Layer 6 of a small transformer language model trained on English Wikipedia (9 layers, counted from 0, width 64).
In attention head 1, each number of a token's query is one row of weights dot the token's vector x. The head spreads its attention over the tokens so far by the softmax of query dot key.

Query weights of the head. A number n stands for n times 0.0011.
q0: -49 12 2 7 103 135 -89 -20 6 167 -117 13 -17 23 -79 -21 70 -234 -39 115 99 -40 112 -150 -44 38 -76 -110 50 -152 29 -138 -8 32 50 -56 46 -45 137 -115 -4 212 -25 62 -94 16 28 -44 -95 59 -108 -49 -29 181 236 -113 -42 99 -12 12 -170 40 -4 -10
q1: -50 38 163 97 177 6 -79 168 120 151 -76 -101 -58 163 245 7 -62 74 9 -111 58 -12 -28 -6 18 -1 -78 56 -94 57 5 37 -7 -164 -9 -35 -71 23 -163 126 32 -172 12 56 8 159 -19 92 70 -39 23 -78 43 90 -191 116 34 -65 133 46 43 -42 -196 -12
q2: -63 -111 123 -31 1 -25 106 50 18 110 135 130 -143 72 -1 -42 62 43 -10 -40 -49 -70 77 79 -47 -163 46 124 -45 45 -4 176 49 -13 41 -15 -82 76 -56 33 -170 -17 70 25 53 -95 85 30 217 -150 146 -54 25 -60 -83 82 -60 -54 25 77 -50 -43 -117 -56
q3: 135 -1 -95 -163 -136 -106 -35 19 22 -47 57 27 -55 -78 -144 30 31 81 71 84 33 1 70 -162 -16 -2 -17 93 87 -166 -43 150 1 14 2 -66 102 -35 -35 -24 -14 21 -143 -132 135 34 83 -38 -33 213 35 22 -159 147 25 -145 0 1 -133 -58 193 120 141 34
q4: 17 -4 195 -169 -150 -16 -48 90 125 42 162 149 -89 -111 -87 -93 -221 230 42 19 -52 32 88 -165 36 -26 -37 32 68 171 -5 14 -144 1 129 0 -66 -9 202 -4 -29 183 119 -14 -112 140 83 -16 207 -117 15 93 -6 74 177 101 -141 100 10 170 -214 -88 26 105
q5: 1 70 -48 21 -3 -50 282 27 151 -76 253 -34 77 -30 -85 61 -55 -111 90 17 11 -50 176 -25 -247 -142 -94 -12 161 35 -45 -105 -34 -167 21 -14 10 24 -127 -5 197 -60 -56 -91 -40 96 -10 122 -186 -31 -75 -31 121 203 87 18 -25 -67 -2 233 -237 35 22 15
q6: 186 65 366 93 -102 -8 -161 132 -57 48 82 254 155 61 -128 -13 -208 111 165 -54 21 49 150 -33 103 90 -1 -167 -9 -105 -169 190 183 119 97 160 16 116 89 -90 -39 -158 65 -240 125 177 93 -253 -262 -165 75 81 -131 -195 -8 65 174 -4 -218 -200 134 -50 -106 104
q7: 82 -62 -143 -16 190 154 -113 -97 128 35 -212 61 -87 -185 45 45 21 187 88 -80 2 66 -33 -181 -108 -189 -107 88 50 176 1 -33 -151 89 166 -108 -3 142 45 168 21 72 107 72 -100 116 123 219 89 0 -20 -36 256 2 131 -134 -15 -85 -183 136 76 -51 -44 -167
q8: -67 -55 66 10 181 78 -221 -95 -269 106 -190 -208 204 131 172 106 171 -88 18 70 52 -140 91 100 58 169 68 -177 51 -134 -4 88 -50 -101 -159 21 -46 26 112 -94 -12 -61 -8 -203 -84 -142 39 38 148 -84 37 -26 -71 -115 -159 103 91 -14 64 50 -96 -224 161 -120
q9: 49 27 -266 -88 129 -2 41 -20 56 25 -57 211 21 -167 178 284 -89 -218 -104 53 112 111 -16 -26 34 90 45 15 302 95 53 -1 -21 271 -105 -93 257 -53 -93 -40 90 86 -292 -314 248 -181 104 189 -23 177 26 -170 120 10 -383 4 139 92 -29 -16 -419 2 20 -188
q10: -110 -141 -342 -63 -21 -3 98 -312 -194 49 5 -68 116 227 6 189 78 -9 -197 -2 -81 19 62 62 -3 -143 -9 -376 137 -24 -103 -137 -74 -53 -64 -114 103 -306 94 10 108 -84 72 16 82 -93 -70 165 44 27 -102 84 -98 77 99 -119 -83 82 -247 17 -158 4 312 43
q11: -165 -182 -109 -155 94 -58 99 -9 130 -93 -132 230 -9 -119 -40 7 -51 -38 3 -76 -70 115 -79 120 -37 8 72 30 162 45 200 149 80 126 16 -40 -44 159 -3 244 32 43 60 187 269 -149 58 -18 46 -232 2 -199 21 135 204 -101 12 157 -147 239 0 102 -44 98
q12: -20 31 262 107 -310 -150 18 119 167 -189 122 237 79 15 -153 230 -39 120 256 -44 -102 -6 -77 -16 178 8 26 4 35 -35 -79 183 134 117 -312 39 -20 227 51 -172 -23 -52 50 35 165 54 7 -189 -239 5 101 47 -164 -133 44 38 104 -42 -44 -33 154 -102 -226 231
q13: -130 -164 201 -116 -35 65 85 -318 -68 50 89 -217 5 -5 234 -173 65 38 53 -42 -83 36 -145 -243 145 -58 -110 11 -92 41 -113 -298 -3 -111 184 -64 -74 -343 108 73 35 -86 -14 281 -137 -67 -64 -365 -159 192 52 4 71 101 -42 99 101 -347 -41 146 220 64 100 -67
q14: 84 -198 277 -206 119 -227 -175 -30 56 2 38 -56 -75 -16 315 -238 130 60 95 65 72 44 -60 -137 111 -79 -239 -137 -89 132 182 -120 65 -43 -186 91 474 -68 28 -49 132 -211 23 60 175 238 77 -132 -422 48 -13 26 -82 -171 96 105 31 280 375 38 214 -381 -130 -132
q15: 35 -25 -232 233 184 218 -65 -42 39 -172 -178 -29 -57 -159 -72 357 -195 14 -29 -204 -128 -226 139 142 -38 -75 165 -101 -118 -63 -26 76 -230 -1 -10 -63 43 -57 -109 166 -67 -124 135 -13 389 -343 -358 246 194 56 -58 -87 44 -208 -21 -176 259 18 -123 145 -271 90 -244 55
q16: -57 37 27 58 78 15 10 98 50 74 -79 -88 -146 86 187 3 -129 -129 21 47 -52 6 -64 70 -5 90 -184 62 -110 -13 68 54 -16 -123 28 -110 44 -21 -78 57 83 -72 129 -99 -4 3 -230 17 53 -154 23 -118 65 187 -194 20 34 -65 90 48 67 -104 -102 -19
q17: 78 -44 99 -72 -91 -180 17 -13 7 30 134 -12 18 50 119 8 31 200 78 -73 -120 153 64 204 -60 -52 50 65 -15 -23 -54 -18 4 -10 81 56 -33 78 -138 61 26 -148 -35 -91 49 36 -32 -155 -51 146 18 -143 85 -68 -132 84 62 -132 18 -52 124 50 -103 4
q18: -50 -26 -102 142 259 -3 80 -168 54 -5 -236 104 81 -60 108 -221 -9 -97 106 -25 -10 75 -82 31 -105 -59 36 -93 112 88 134 -156 128 210 2 206 -37 -82 50 -46 2 -139 18 92 -159 -143 -19 77 128 -87 -245 -89 -45 86 -29 -82 -52 150 46 117 13 76 92 17
q19: 5 108 -106 105 122 196 46 -69 39 5 50 114 -95 -135 115 19 -29 -210 -91 -28 199 -83 131 -178 -105 -101 -62 -274 242 -196 87 11 94 -26 -26 76 112 11 6 -73 -8 149 69 8 50 -9 100 151 15 1 63 109 -27 188 -33 -2 -135 -95 -23 57 -26 -59 139 -111
q20: 37 3 -68 -182 -24 -94 43 110 141 136 113 -2 -93 94 6 61 -25 102 106 -84 -133 -56 -102 -64 -99 -20 -45 -28 71 203 -183 22 9 5 39 -107 38 86 -183 166 127 7 -58 -20 56 224 -141 114 215 -237 -6 32 150 94 -118 -9 88 29 -45 85 -24 -25 -64 -10
q21: 31 144 44 205 65 25 48 42 109 5 -23 -31 61 -18 142 171 -33 -336 -133 -105 92 -46 166 19 5 -242 -114 -94 150 -11 -41 -204 180 -85 -115 78 123 2 -145 -39 78 -138 -6 -9 93 -11 175 156 -302 -71 147 62 110 -157 -132 91 -161 46 75 72 -79 -21 -40 -215
q22: 147 -17 60 -5 22 -32 151 -78 14 -79 118 -101 90 -10 -145 -34 -5 101 -43 -11 -116 -69 -110 32 -12 81 -14 -8 -224 -121 120 50 -62 29 8 -46 -87 -216 24 -120 -196 153 -12 -101 -270 26 -21 -128 52 32 167 -70 -56 30 -24 30 -125 -110 109 -96 112 -48 17 -42
q23: -2 51 15 292 80 -110 -181 95 -34 42 -176 -178 -6 35 55 114 -85 -144 -298 -136 225 39 81 237 35 -173 9 -219 69 64 -19 8 -122 40 137 -237 -17 2 3 -95 246 92 219 -48 -268 -14 94 241 -17 -139 -75 58 42 21 63 227 -139 -104 -164 38 -96 -99 -15 -18
q24: 94 62 134 129 18 170 87 -19 62 95 -64 375 167 -39 59 108 -56 89 2 -99 -98 114 70 -221 48 -91 -145 -63 25 -2 -67 -86 144 40 -106 285 -90 146 -184 16 41 -95 -201 -79 -65 13 230 29 -236 -1 25 77 33 -91 -54 24 -86 95 118 135 174 194 -61 -89
q25: -9 33 -99 -185 5 28 302 198 34 -155 -37 180 4 -21 227 -183 43 136 33 45 112 -51 -65 20 -117 63 34 -102 201 57 278 -80 -52 181 -19 -89 -58 -208 55 -15 -39 158 194 -169 -61 102 128 79 187 -33 -142 15 -76 -26 28 109 -18 94 175 120 158 229 24 -12
q26: -31 -157 -53 45 143 -96 -166 -136 -83 140 -34 107 117 -77 -98 -289 59 86 -76 10 -17 321 -106 -93 71 -79 -104 -101 -156 241 34 162 -106 147 64 6 50 117 -62 52 107 -62 -13 78 -132 -151 77 -92 287 113 -121 -2 237 211 56 -40 -94 7 53 154 185 -15 30 -123
q27: -113 99 126 3 -34 6 174 25 110 -8 -114 23 87 28 56 195 10 60 -77 -39 -91 -64 -6 132 -10 84 -172 175 66 101 -155 -368 184 -173 129 -86 -71 -133 -30 16 96 -151 -33 98 -283 -118 -23 -48 -180 -110 -252 51 26 2 27 -266 51 139 -256 -41 -127 -131 25 -46
q28: -126 79 -1 -64 89 -190 -89 166 -61 138 -76 146 77 50 7 110 -13 -21 103 41 30 447 134 -144 -90 36 59 -59 -318 217 131 173 -175 305 67 -44 68 145 152 136 21 21 -35 10 -42 145 73 65 144 60 -33 -184 41 18 -95 247 0 114 31 -140 53 43 37 -85
q29: -85 -185 -19 61 58 -114 109 -86 116 200 -5 28 237 -71 87 162 11 -53 -65 -156 54 -24 57 227 198 239 67 -183 -23 -103 233 -66 105 -336 -128 236 77 165 -257 -119 -23 -257 201 -45 34 296 110 195 51 -267 138 84 205 -176 210 133 -39 -111 -62 197 -92 -191 -13 -276
q30: 18 -252 25 26 75 82 -74 -43 140 -312 -210 -196 -155 83 -1 48 98 -109 88 -24 -15 48 52 -74 168 349 75 240 -45 10 -177 -197 -90 -30 2 -115 108 172 -125 26 -274 -27 -152 87 105 -122 -238 112 15 390 12 -26 136 -20 -269 -105 -18 248 -150 -93 -41 251 66 -166
q31: -316 69 -75 -370 -217 -25 -74 -112 -92 -208 39 81 -27 -9 211 -24 328 337 141 71 -339 -57 -219 -36 -69 -46 -81 175 108 10 24 -187 35 -87 123 -73 -58 166 -40 203 -104 -149 -197 -211 -66 110 -158 -71 8 67 -24 -108 -153 -59 -44 77 -63 81 65 81 25 -174 -25 -175

Each question shows a short text with each token's key, already scaled and adjusted for position as the last token sees it. A number n stands for n times 0.0032.

Then comes the last token's vector x. A number n stands for n times 0.0081.

0 " Sh": 35 -58 -12 68 -55 -57 -134 -51 -15 -20 97 -178 -51 99 128 -46 23 49 -45 171 -36 9 90 34 -61 -100 -106 32 137 190 66 -16
1 "ay": 10 -10 25 -3 -18 -59 -51 102 -64 8 139 -101 -55 153 165 -201 11 -11 -30 46 28 -1 14 7 -85 -89 -92 -35 365 148 129 -86
2 "h": -1 1 -16 -14 -31 -51 -91 53 -12 -3 114 -131 -53 119 112 -139 47 -7 1 12 -16 22 6 27 -24 -69 -73 36 263 153 58 -138
3 "ut": -11 28 45 -7 -24 -62 1 81 -84 -37 29 -78 -85 148 158 -205 31 19 -35 -23 69 -28 52 22 -21 -50 -8 14 260 187 97 -144
4 "d": -33 19 26 -32 -58 -98 -5 61 -51 4 74 -148 -61 70 133 -171 13 18 2 -18 -23 -52 48 19 -68 -39 -79 8 261 205 113 -50
5 "in": 1 5 -16 4 -67 -74 36 70 -34 -3 94 -127 -53 80 194 -166 11 17 -19 -46 2 -68 -16 -16 -13 -64 -43 -29 281 152 80 -101
6 "ova": -39 71 -15 -12 -63 -55 -19 -14 -16 88 34 -62 3 107 221 -164 30 30 -49 -40 -43 -95 -10 26 -24 -63 -19 -24 327 120 -2 -81
x: 7 -32 -181 -23 162 -63 31 -42 67 137 -46 -125 31 -160 189 129 -93 -20 -177 10 63 187 -45 -17 -135 -110 131 -58 78 196 -90 66 -206 171 -119 -50 41 50 109 209 241 -85 77 9 -133 7 -63 175 171 94 7 -187 40 35 69 48 -48 -20 -172 -83 -232 -210 272 -44
Which two tokens does the last token look at most, in order? 1 "ay", 2 "h"

0 "ka": 2 -18 -39 -70 -52 -58 -4 -38 -12 -25 85 -61 -19 33 211 -140 -21 6 59 -31 47 -21 -4 75 6 32 -29 15 283 130 1 -134
1 " n": -18 -23 -27 -38 6 19 -59 -103 -7 -36 167 -101 -25 -128 155 34 20 16 -74 42 16 -22 65 125 127 -16 -3 8 244 151 54 -23
2 "ä": -15 -46 36 11 22 -18 -88 27 31 -36 106 -115 -68 126 206 -152 56 19 -57 32 36 51 46 78 21 -97 -75 -26 235 148 43 -23
3 "m": -35 -24 15 20 -56 -100 -43 -27 -42 3 88 -80 -23 74 191 -112 9 4 -16 -15 2 26 -21 0 -15 7 -4 -13 195 150 100 -35
4 "nd": -60 -22 77 -37 -66 -113 -53 2 -88 -24 11 -73 -78 103 180 -166 -21 15 13 85 43 -56 57 46 -62 -105 -23 -5 222 224 93 -52
5 "en": -36 17 23 -4 -83 -93 11 14 -12 -10 70 -81 -48 71 171 -140 -6 37 -13 -44 48 -65 5 -16 -18 -3 -1 13 296 135 93 -109
6 ")": -56 -7 -33 -4 -9 1 -50 -66 -19 94 158 -32 -43 -79 124 4 33 26 -95 -67 -42 -67 4 -20 11 25 -37 -55 329 45 21 -26
x: 103 -190 -271 -24 115 -8 -25 33 30 132 108 31 -6 53 -62 111 -178 -78 -128 -35 113 216 -32 -55 -58 -60 -51 -134 -87 134 111 181 -228 93 108 -26 36 4 171 193 82 -32 -1 79 14 67 -12 260 155 98 136 -181 35 -42 15 -8 -15 -103 -316 -98 -119 62 106 53
Which token does the last token look at most, and with what share of its attention? 6 ")", with about 80%

0 " the": -8 -9 2 -1 89 -76 -67 54 -73 51 168 -8 -69 -54 127 -13 18 -10 -111 76 14 47 109 38 -141 -11 -82 -132 236 76 76 27
1 " w": -78 -96 -15 23 -16 -80 -130 -80 -46 16 179 -78 -25 -5 119 -35 27 -18 -57 161 -2 33 101 44 -19 -90 -58 -20 217 90 131 -26
2 "alled": -21 -36 47 -48 -15 -111 -55 114 -5 -12 231 -9 -17 -49 123 -56 -6 -25 -21 43 77 19 25 13 -169 -13 -160 -86 334 46 120 2
3 " city": 0 -13 2 6 37 -106 2 90 -51 66 101 -124 -53 31 220 -202 -12 -36 -30 -8 1 -4 46 65 -110 -43 6 -111 242 118 34 -23
4 " against": 29 44 62 -106 52 -100 -77 111 -20 84 221 -21 -18 -69 64 -12 58 -18 -26 63 116 -66 90 115 -153 -78 -150 -95 372 113 56 -8
5 " on": -65 80 131 -100 76 -111 -64 100 22 60 134 -43 -38 -25 48 63 72 50 3 3 77 -9 138 42 -195 75 -51 -110 294 100 109 47
6 "c": -4 51 8 -64 -2 -45 -26 140 -82 49 86 -19 25 130 217 -3 -14 4 67 43 -46 -67 52 21 -76 -62 -58 -142 233 80 47 75
x: 177 -164 1 -25 154 99 -39 46 -11 81 82 -117 42 -57 156 -92 232 -18 229 -68 184 4 -23 -35 -149 -75 33 7 -12 138 -36 -94 91 -78 -78 12 179 118 358 22 -56 -194 29 116 -41 126 -136 52 254 236 170 -3 40 53 58 280 -12 -42 126 -136 -53 -4 244 75
To which token does the last token give the most attention? 3 " city"

0 " claimed": -30 -19 -1 -14 58 -30 -128 163 -57 13 260 38 -17 -84 -3 -87 21 -27 -2 71 40 3 13 60 -149 -56 -188 -68 400 3 94 -55
1 " that": -61 -46 9 -23 106 -23 -150 202 -79 34 275 -4 -39 -57 -31 -32 -4 -32 -5 74 -24 19 70 91 -176 -65 -206 -105 375 -16 59 -19
2 " Ye": -16 -47 34 -23 18 -56 -146 52 14 16 178 -15 36 31 101 -74 2 -51 -61 56 -2 45 34 38 -58 30 -74 8 240 -8 59 -107
3 "ung": -38 -25 55 -20 -6 -59 -51 140 -84 -14 121 -88 -56 124 171 -260 36 -11 11 7 24 -32 7 3 -50 -88 -59 16 256 114 62 -86
4 "'s": 22 -1 41 -47 67 -8 -75 29 15 44 208 -63 -96 -90 60 -50 4 -7 22 -4 10 44 29 23 -102 43 -135 -44 279 32 55 -41
5 " father": 30 24 0 -60 26 -60 -83 136 -26 32 144 -56 -42 70 152 -214 -14 -34 -19 26 1 -10 -18 73 -71 -97 -81 -89 286 94 61 -56
6 " was": -31 15 14 -104 48 -3 -148 121 -22 77 155 -19 -71 -42 -56 -93 8 39 16 7 55 28 29 14 -180 3 -101 -75 378 52 119 -37
x: -52 -73 -285 -151 212 57 68 172 13 131 -82 -132 -90 143 93 -6 -20 -167 -162 1 88 0 155 13 -93 -51 152 77 -50 220 18 -19 104 -3 -19 123 159 98 156 -101 -55 -52 -11 41 -68 158 -119 32 305 54 54 -54 109 -27 -72 -3 53 120 -201 -95 15 51 31 78
To which token does the last token give the most attention? 6 " was"

0 " in": -107 -61 -39 20 123 -132 -59 68 -27 44 76 -139 -71 12 39 7 3 -23 -123 105 33 16 108 10 -156 4 -114 -31 366 132 36 31
1 " 193": -90 -41 4 28 13 -81 -6 107 -8 -38 153 -94 -27 -66 194 34 -15 -24 -31 23 35 -54 53 98 7 -81 -98 -44 337 27 24 -14
2 "4,": 3 -61 -71 -69 -6 -39 -109 127 -25 -2 213 -16 -19 -79 13 41 -102 -91 54 58 -61 -105 52 37 -96 -6 -136 -28 369 24 74 -17
3 " Belgium": -21 -8 24 21 -25 -122 -48 152 -7 35 106 -78 -45 128 241 -163 -21 -29 -32 33 35 6 24 32 -95 -145 -73 -109 347 107 31 -34
4 " and": 20 48 -10 -43 -4 -100 -104 71 -23 36 180 6 -69 -64 32 60 50 -24 4 47 -1 -36 76 -19 -165 -6 -14 -68 303 80 94 -24
5 " Germany": 25 40 -16 7 -63 -105 -21 82 -5 20 150 -61 -46 56 278 -132 27 -20 -49 9 0 -75 2 28 -74 -124 -79 -116 319 101 59 -86
6 " in": -90 38 93 -61 30 -118 -76 78 29 104 138 -88 -48 -49 58 68 8 65 16 -12 115 -73 91 32 -163 12 -66 -80 378 106 43 11
x: 209 16 -341 54 82 31 15 26 19 163 6 -129 -187 -70 78 90 -1 7 -103 -30 125 250 71 31 -54 -96 -26 24 12 230 -6 -10 -165 105 21 133 51 81 104 -138 -59 -5 54 10 47 129 21 27 232 73 0 -60 236 -180 -1 -43 -64 -22 18 -176 44 83 59 -13
Which two tokens does the last token look at most, in order? 6 " in", 4 " and"

0 "n": 26 14 -7 1 -47 -129 -6 15 -43 -17 107 -146 -58 93 205 -178 -7 -6 -19 24 67 24 11 32 -13 -102 -56 -9 260 192 98 -75
1 "ik": 26 -17 -7 -32 -26 -64 -36 16 -72 15 70 -99 -46 158 165 -255 15 -1 2 -12 35 17 -35 34 -6 -63 -14 29 241 154 59 -108
2 "ova": 1 -44 -54 -37 -72 -86 -23 -17 -10 68 32 -64 -4 110 214 -176 -45 -61 15 2 24 -62 -7 27 -29 -69 -14 -18 303 118 -2 -111
3 " |": 51 23 -35 -74 -29 28 -75 51 46 152 136 -22 -39 -17 28 -50 25 -27 3 43 0 -55 4 -61 -60 -9 -69 -55 391 21 84 18
4 " \"D": -8 29 96 -135 -11 -39 -197 -83 27 31 212 -131 -97 42 9 25 -35 -31 43 99 -10 143 50 61 -114 -137 -116 -45 282 82 29 4
5 "av": 11 25 73 -21 -54 5 -90 120 -37 -18 58 -169 -11 176 167 -202 -31 -56 35 73 2 16 -43 -11 -50 -110 6 -90 127 147 120 -28
6 "ay": -9 11 14 -45 -92 -109 -11 56 -60 58 113 -107 -34 137 216 -188 -7 28 36 14 -23 -26 13 -2 -70 -110 -59 -63 317 174 127 -36
x: -83 -38 -199 -69 211 -20 -50 -84 -77 127 -59 -71 -18 -62 275 7 2 -41 -279 -102 235 48 73 -2 -76 -55 6 -102 10 146 -143 76 4 -44 -70 25 139 4 187 76 89 13 24 28 -21 -53 -15 149 92 16 106 -96 54 -29 -27 170 -7 -51 -50 -126 -458 -70 62 -91
Which token does the last token look at most, and with what share of its attention? 4 " \"D", with about 100%

0 "\n": 17 22 1 57 23 36 -76 190 -68 92 255 7 -52 2 105 12 10 4 -28 -16 58 10 -10 -112 -159 -59 -75 -184 323 -20 227 0
1 "|": 19 -16 30 -4 31 -32 -108 158 23 60 155 -28 -121 34 17 30 -45 -13 1 56 8 -10 76 26 -96 -11 -42 -90 374 -65 62 -60
2 " 14": 24 50 62 20 39 -7 -98 112 -33 -26 159 -47 -62 6 155 13 30 -17 -37 70 26 19 122 119 -67 -31 -65 -87 312 88 46 -59
3 " |": 39 28 24 -41 -19 -18 -104 83 5 67 164 -18 -79 15 62 25 38 -13 19 54 20 -25 70 37 -93 -17 -53 -83 366 14 127 -18
4 " Show": -12 10 84 -5 18 -34 -89 65 -75 60 129 -166 -110 124 176 -168 -8 -8 10 75 43 29 62 25 -80 -166 -24 -111 332 122 104 -49
5 "-": -15 -21 -8 -47 -12 -61 -53 1 71 -11 197 -88 -145 28 107 -54 -44 -3 9 9 23 59 4 28 -34 -128 -86 -48 292 42 32 -129
6 "gr": -11 26 27 -62 -59 -70 -34 37 63 46 83 -249 -20 62 88 -54 -10 43 34 34 -63 62 14 -27 -54 -32 -62 -29 267 134 130 -22
x: -66 -1 -102 -11 -16 -39 -92 -111 -125 23 154 -176 81 74 165 -71 169 -58 -64 132 369 88 16 27 22 -76 -44 -80 24 250 119 -113 -29 65 -182 45 156 85 198 -141 19 -66 -152 72 -138 324 37 -20 8 113 299 46 83 -82 -130 -69 76 -8 -36 -100 -189 49 248 -81
Which token does the last token look at most, and with what share of its attention? 4 " Show", with about 80%

0 "ter": 10 24 -16 -25 -30 -59 -22 67 -34 4 133 -75 -28 72 155 -268 -51 -27 0 46 71 -8 -1 -7 -39 -88 -79 -98 295 177 47 -47
1 "berg": 40 4 -6 9 -64 -78 -5 23 -32 -17 68 -144 -82 136 216 -264 27 23 32 -1 37 -19 -15 30 16 -104 -59 -34 317 141 20 -101
2 " also": 6 20 -15 -36 50 10 -109 37 -34 41 131 -9 -52 -113 -44 -75 4 -6 8 51 33 35 22 -52 -94 31 -13 -22 283 5 16 -37
3 " served": 45 64 24 -62 47 -42 -121 162 -34 95 210 -11 26 -59 24 -40 -14 -43 -14 79 48 30 54 31 -187 -41 -115 -138 441 42 88 8
4 " as": -6 34 75 -39 102 -62 -112 58 -15 92 128 -9 -92 -111 -22 1 51 21 25 51 100 22 59 28 -202 6 4 -101 296 42 38 -13
5 " the": 19 9 24 -38 62 -25 -90 55 -9 89 180 13 -93 -91 96 44 -12 -28 27 4 46 -6 69 20 -144 15 -32 -109 252 26 90 24
6 " Swedish": 49 -16 -28 -37 -42 -57 -61 76 -15 44 184 -58 -58 -27 244 -122 -14 -38 12 14 18 4 7 36 -56 -71 -94 -117 250 63 -1 -76
x: -89 -167 -211 55 105 -8 -120 78 25 184 7 -180 -34 48 204 -82 34 175 -124 -178 51 66 2 39 56 86 105 127 23 88 -63 73 -173 -56 101 20 108 76 119 56 224 -118 -41 -59 -20 52 -55 239 282 -81 87 -91 35 -14 -29 161 -2 144 -15 -136 -272 -187 -6 -117
To which token does the last token give the most attention? 4 " as"

0 "k": 12 -33 -22 -11 -82 -63 -38 -47 -61 10 56 -98 24 118 186 -204 -32 -11 -27 26 23 -2 -24 1 1 -15 -36 39 272 209 69 -34
1 "o,": -89 -126 -104 -94 -41 17 -52 -21 52 60 182 -54 2 2 71 -37 -60 -53 112 4 -94 -24 25 10 -24 70 -75 35 320 55 127 -67
2 " Kat": -59 -93 48 -23 16 -59 -100 -22 9 48 82 -21 21 152 189 -154 39 -30 -96 109 -40 71 21 34 -37 -13 -28 5 210 123 34 -7
3 "ya": -2 -12 -39 -10 -65 -127 -57 -11 -31 29 69 -23 -43 47 213 -135 8 -30 -7 -22 10 -38 -3 0 -73 -9 -7 7 231 104 27 -135
4 " Ry": -13 23 78 -72 19 -139 -99 -53 -34 6 47 -63 -63 100 180 -86 -30 -39 -22 54 -50 28 36 41 -55 -53 -63 81 230 119 -21 -75
5 "ab": 16 -22 67 -46 -32 -69 -94 48 -90 -8 -15 -66 -63 217 135 -284 -108 -10 25 51 -13 51 -45 -25 -83 -73 -16 59 182 174 131 -85
6 "ova": -21 67 -14 -49 -84 -44 -27 2 -22 62 32 -43 -22 121 200 -220 12 22 -61 -27 -6 -107 -30 -7 -55 -93 -34 -8 300 120 4 -125
x: -62 -38 -180 -65 167 -83 25 -27 31 98 -42 -96 13 -197 195 127 -88 -25 -204 -34 57 235 -19 -40 -154 -29 129 -123 44 139 -139 -5 -245 171 -75 -98 -38 139 81 206 168 -84 95 30 -78 -30 33 189 128 79 2 -215 63 102 62 106 -36 21 -165 -154 -219 -160 233 -38
Which token does the last token look at most, and with what share of its attention? 1 "o,", with about 90%

0 "ika": 10 -40 -15 -72 -55 -73 -46 -36 -49 78 111 -30 11 29 196 -199 34 11 59 -7 10 28 -86 10 -20 -7 -55 24 268 74 51 -109
1 "\"": -18 14 -36 -35 -42 -29 -82 -12 -97 50 157 -26 -64 -14 100 -95 10 19 65 -39 -39 -26 -35 -1 -66 -30 -100 -18 429 74 53 -32
2 " |": 29 4 8 -48 -28 23 -92 59 15 155 117 -12 -29 8 -22 -43 -27 -35 11 90 -23 -38 -2 -78 -66 22 -78 -35 376 -19 114 66
3 " 3": 6 51 25 -53 -13 -80 -43 61 -2 60 198 -74 -27 -79 93 -11 16 18 10 45 -16 61 62 -4 -98 34 -160 -40 376 10 -21 59
4 ".6%": 85 65 -72 -85 -56 36 -116 0 -12 127 115 -106 74 -9 99 -100 48 11 -4 39 -27 22 -15 43 -22 -99 -10 -101 314 68 36 -11
5 " |": -49 16 -25 -140 -66 39 -90 86 -14 187 136 -41 14 -22 7 -54 28 30 7 56 -33 -31 -8 -88 -64 -3 -98 -100 362 5 98 97
6 " 14": -29 -19 -11 -136 -25 -24 -82 70 -67 100 158 -91 26 -98 76 -71 6 59 -5 11 -34 9 35 -8 -55 -31 -127 -52 328 79 -17 53
x: 2 -218 -174 -184 332 121 73 125 -46 60 63 -46 -29 71 111 49 -120 86 18 -12 -17 61 61 -1 20 74 -61 -21 -123 128 181 -91 -175 42 115 -5 204 -74 37 47 -69 122 -6 -102 -113 183 -324 68 199 -165 119 -49 24 -68 -220 142 -73 -126 -154 -20 -55 63 87 -88
Which token does the last token look at most, and with what share of its attention? 5 " |", with about 40%

0 " But": 8 -33 -5 -29 69 -44 -109 10 -46 -2 118 -26 -91 26 58 -154 21 -9 -66 148 -77 25 85 2 -71 -8 -116 30 195 64 47 -53
1 " Tak": -16 -87 34 -8 11 -69 -132 -13 -50 60 127 -89 -26 96 92 -192 70 5 -50 139 -76 63 14 22 -94 -66 -115 67 234 24 -18 -32
2 "-l": -36 -19 24 -89 -44 -52 -123 -34 28 28 209 -52 26 40 53 -75 23 -49 -57 77 -29 94 22 11 -66 -36 -22 54 219 78 82 -27
3 "i": -5 -29 0 -19 -72 -49 -33 48 -85 51 158 -100 -42 55 206 -171 -23 -19 24 -22 -3 -21 -31 1 -66 -69 -120 -33 296 89 92 -52
4 "u,": 84 60 -144 -64 35 -4 -80 11 -10 63 217 -106 -28 39 45 -59 36 -126 -27 0 -111 -57 9 67 -81 -20 -46 18 325 60 82 -78
5 " a": -5 -8 36 -69 78 71 -116 37 -22 22 225 -38 -98 -154 55 35 -9 -11 16 -22 81 -14 43 60 -39 -18 -33 -73 351 52 33 -43
6 " general": 17 -19 14 -45 -35 -57 -8 82 -32 54 128 -90 -59 -23 178 -120 -9 -24 10 14 61 -26 63 65 -116 -38 -71 -134 238 118 65 27
x: 78 -63 -172 -76 244 -15 -86 105 -36 127 67 -38 -60 22 61 -64 43 -46 -101 -53 72 194 -55 -14 -6 -111 267 57 62 31 61 -60 -111 -73 135 -12 141 57 133 13 -2 -104 71 -78 -164 131 -101 278 346 -68 58 -44 66 -80 -138 122 25 -13 -4 -72 -309 -49 -126 29
To which token does the last token give the most attention? 5 " a"

0 " represent": 1 -14 -21 51 87 -111 -84 97 -95 92 154 -94 -83 -32 64 -104 56 14 -24 84 50 10 67 57 -113 -192 -99 -85 357 22 47 -9
1 "ative": 10 24 18 -20 11 -81 -23 139 -91 114 223 -45 2 -36 121 -95 -17 -11 11 61 36 2 23 24 -154 -101 -83 -114 335 100 32 5
2 " at": 63 20 38 -36 83 -125 -71 105 -18 108 213 -94 -9 -118 11 51 -33 -43 -94 67 62 20 112 29 -178 -7 -58 -134 292 70 61 27
3 " the": 5 -20 19 -38 74 -22 -67 51 -1 77 159 -4 -71 -78 97 49 -24 -24 -19 19 15 4 64 6 -145 66 -44 -103 238 13 79 23
4 " III": -22 -26 -9 -11 -22 -7 -100 84 11 -8 144 -80 -120 47 185 -210 -18 -7 7 -7 6 36 11 69 -76 -73 -133 -93 312 77 17 -100
5 " International": -6 -17 15 7 -48 -62 12 83 -1 14 129 -141 -114 12 220 -208 -36 -11 1 9 31 -12 44 48 -120 -76 -103 -120 240 118 34 -60
6 " Congress": 9 9 7 -9 -24 -102 -36 20 -38 104 44 -104 -56 48 175 -238 26 36 -70 -32 -52 20 -21 2 -113 -59 -35 -74 270 90 100 -96
x: -34 -59 -236 -15 179 -90 -100 -35 -305 68 40 -152 -54 -91 65 -13 7 1 -186 -2 0 183 26 -70 -274 -133 154 95 -12 199 4 -75 -206 79 74 -119 126 141 77 44 151 -43 61 136 -75 109 -77 111 165 -184 128 -65 111 73 -63 91 7 -24 -266 -79 -137 -154 79 -15
To which token does the last token give the most attention? 0 " represent"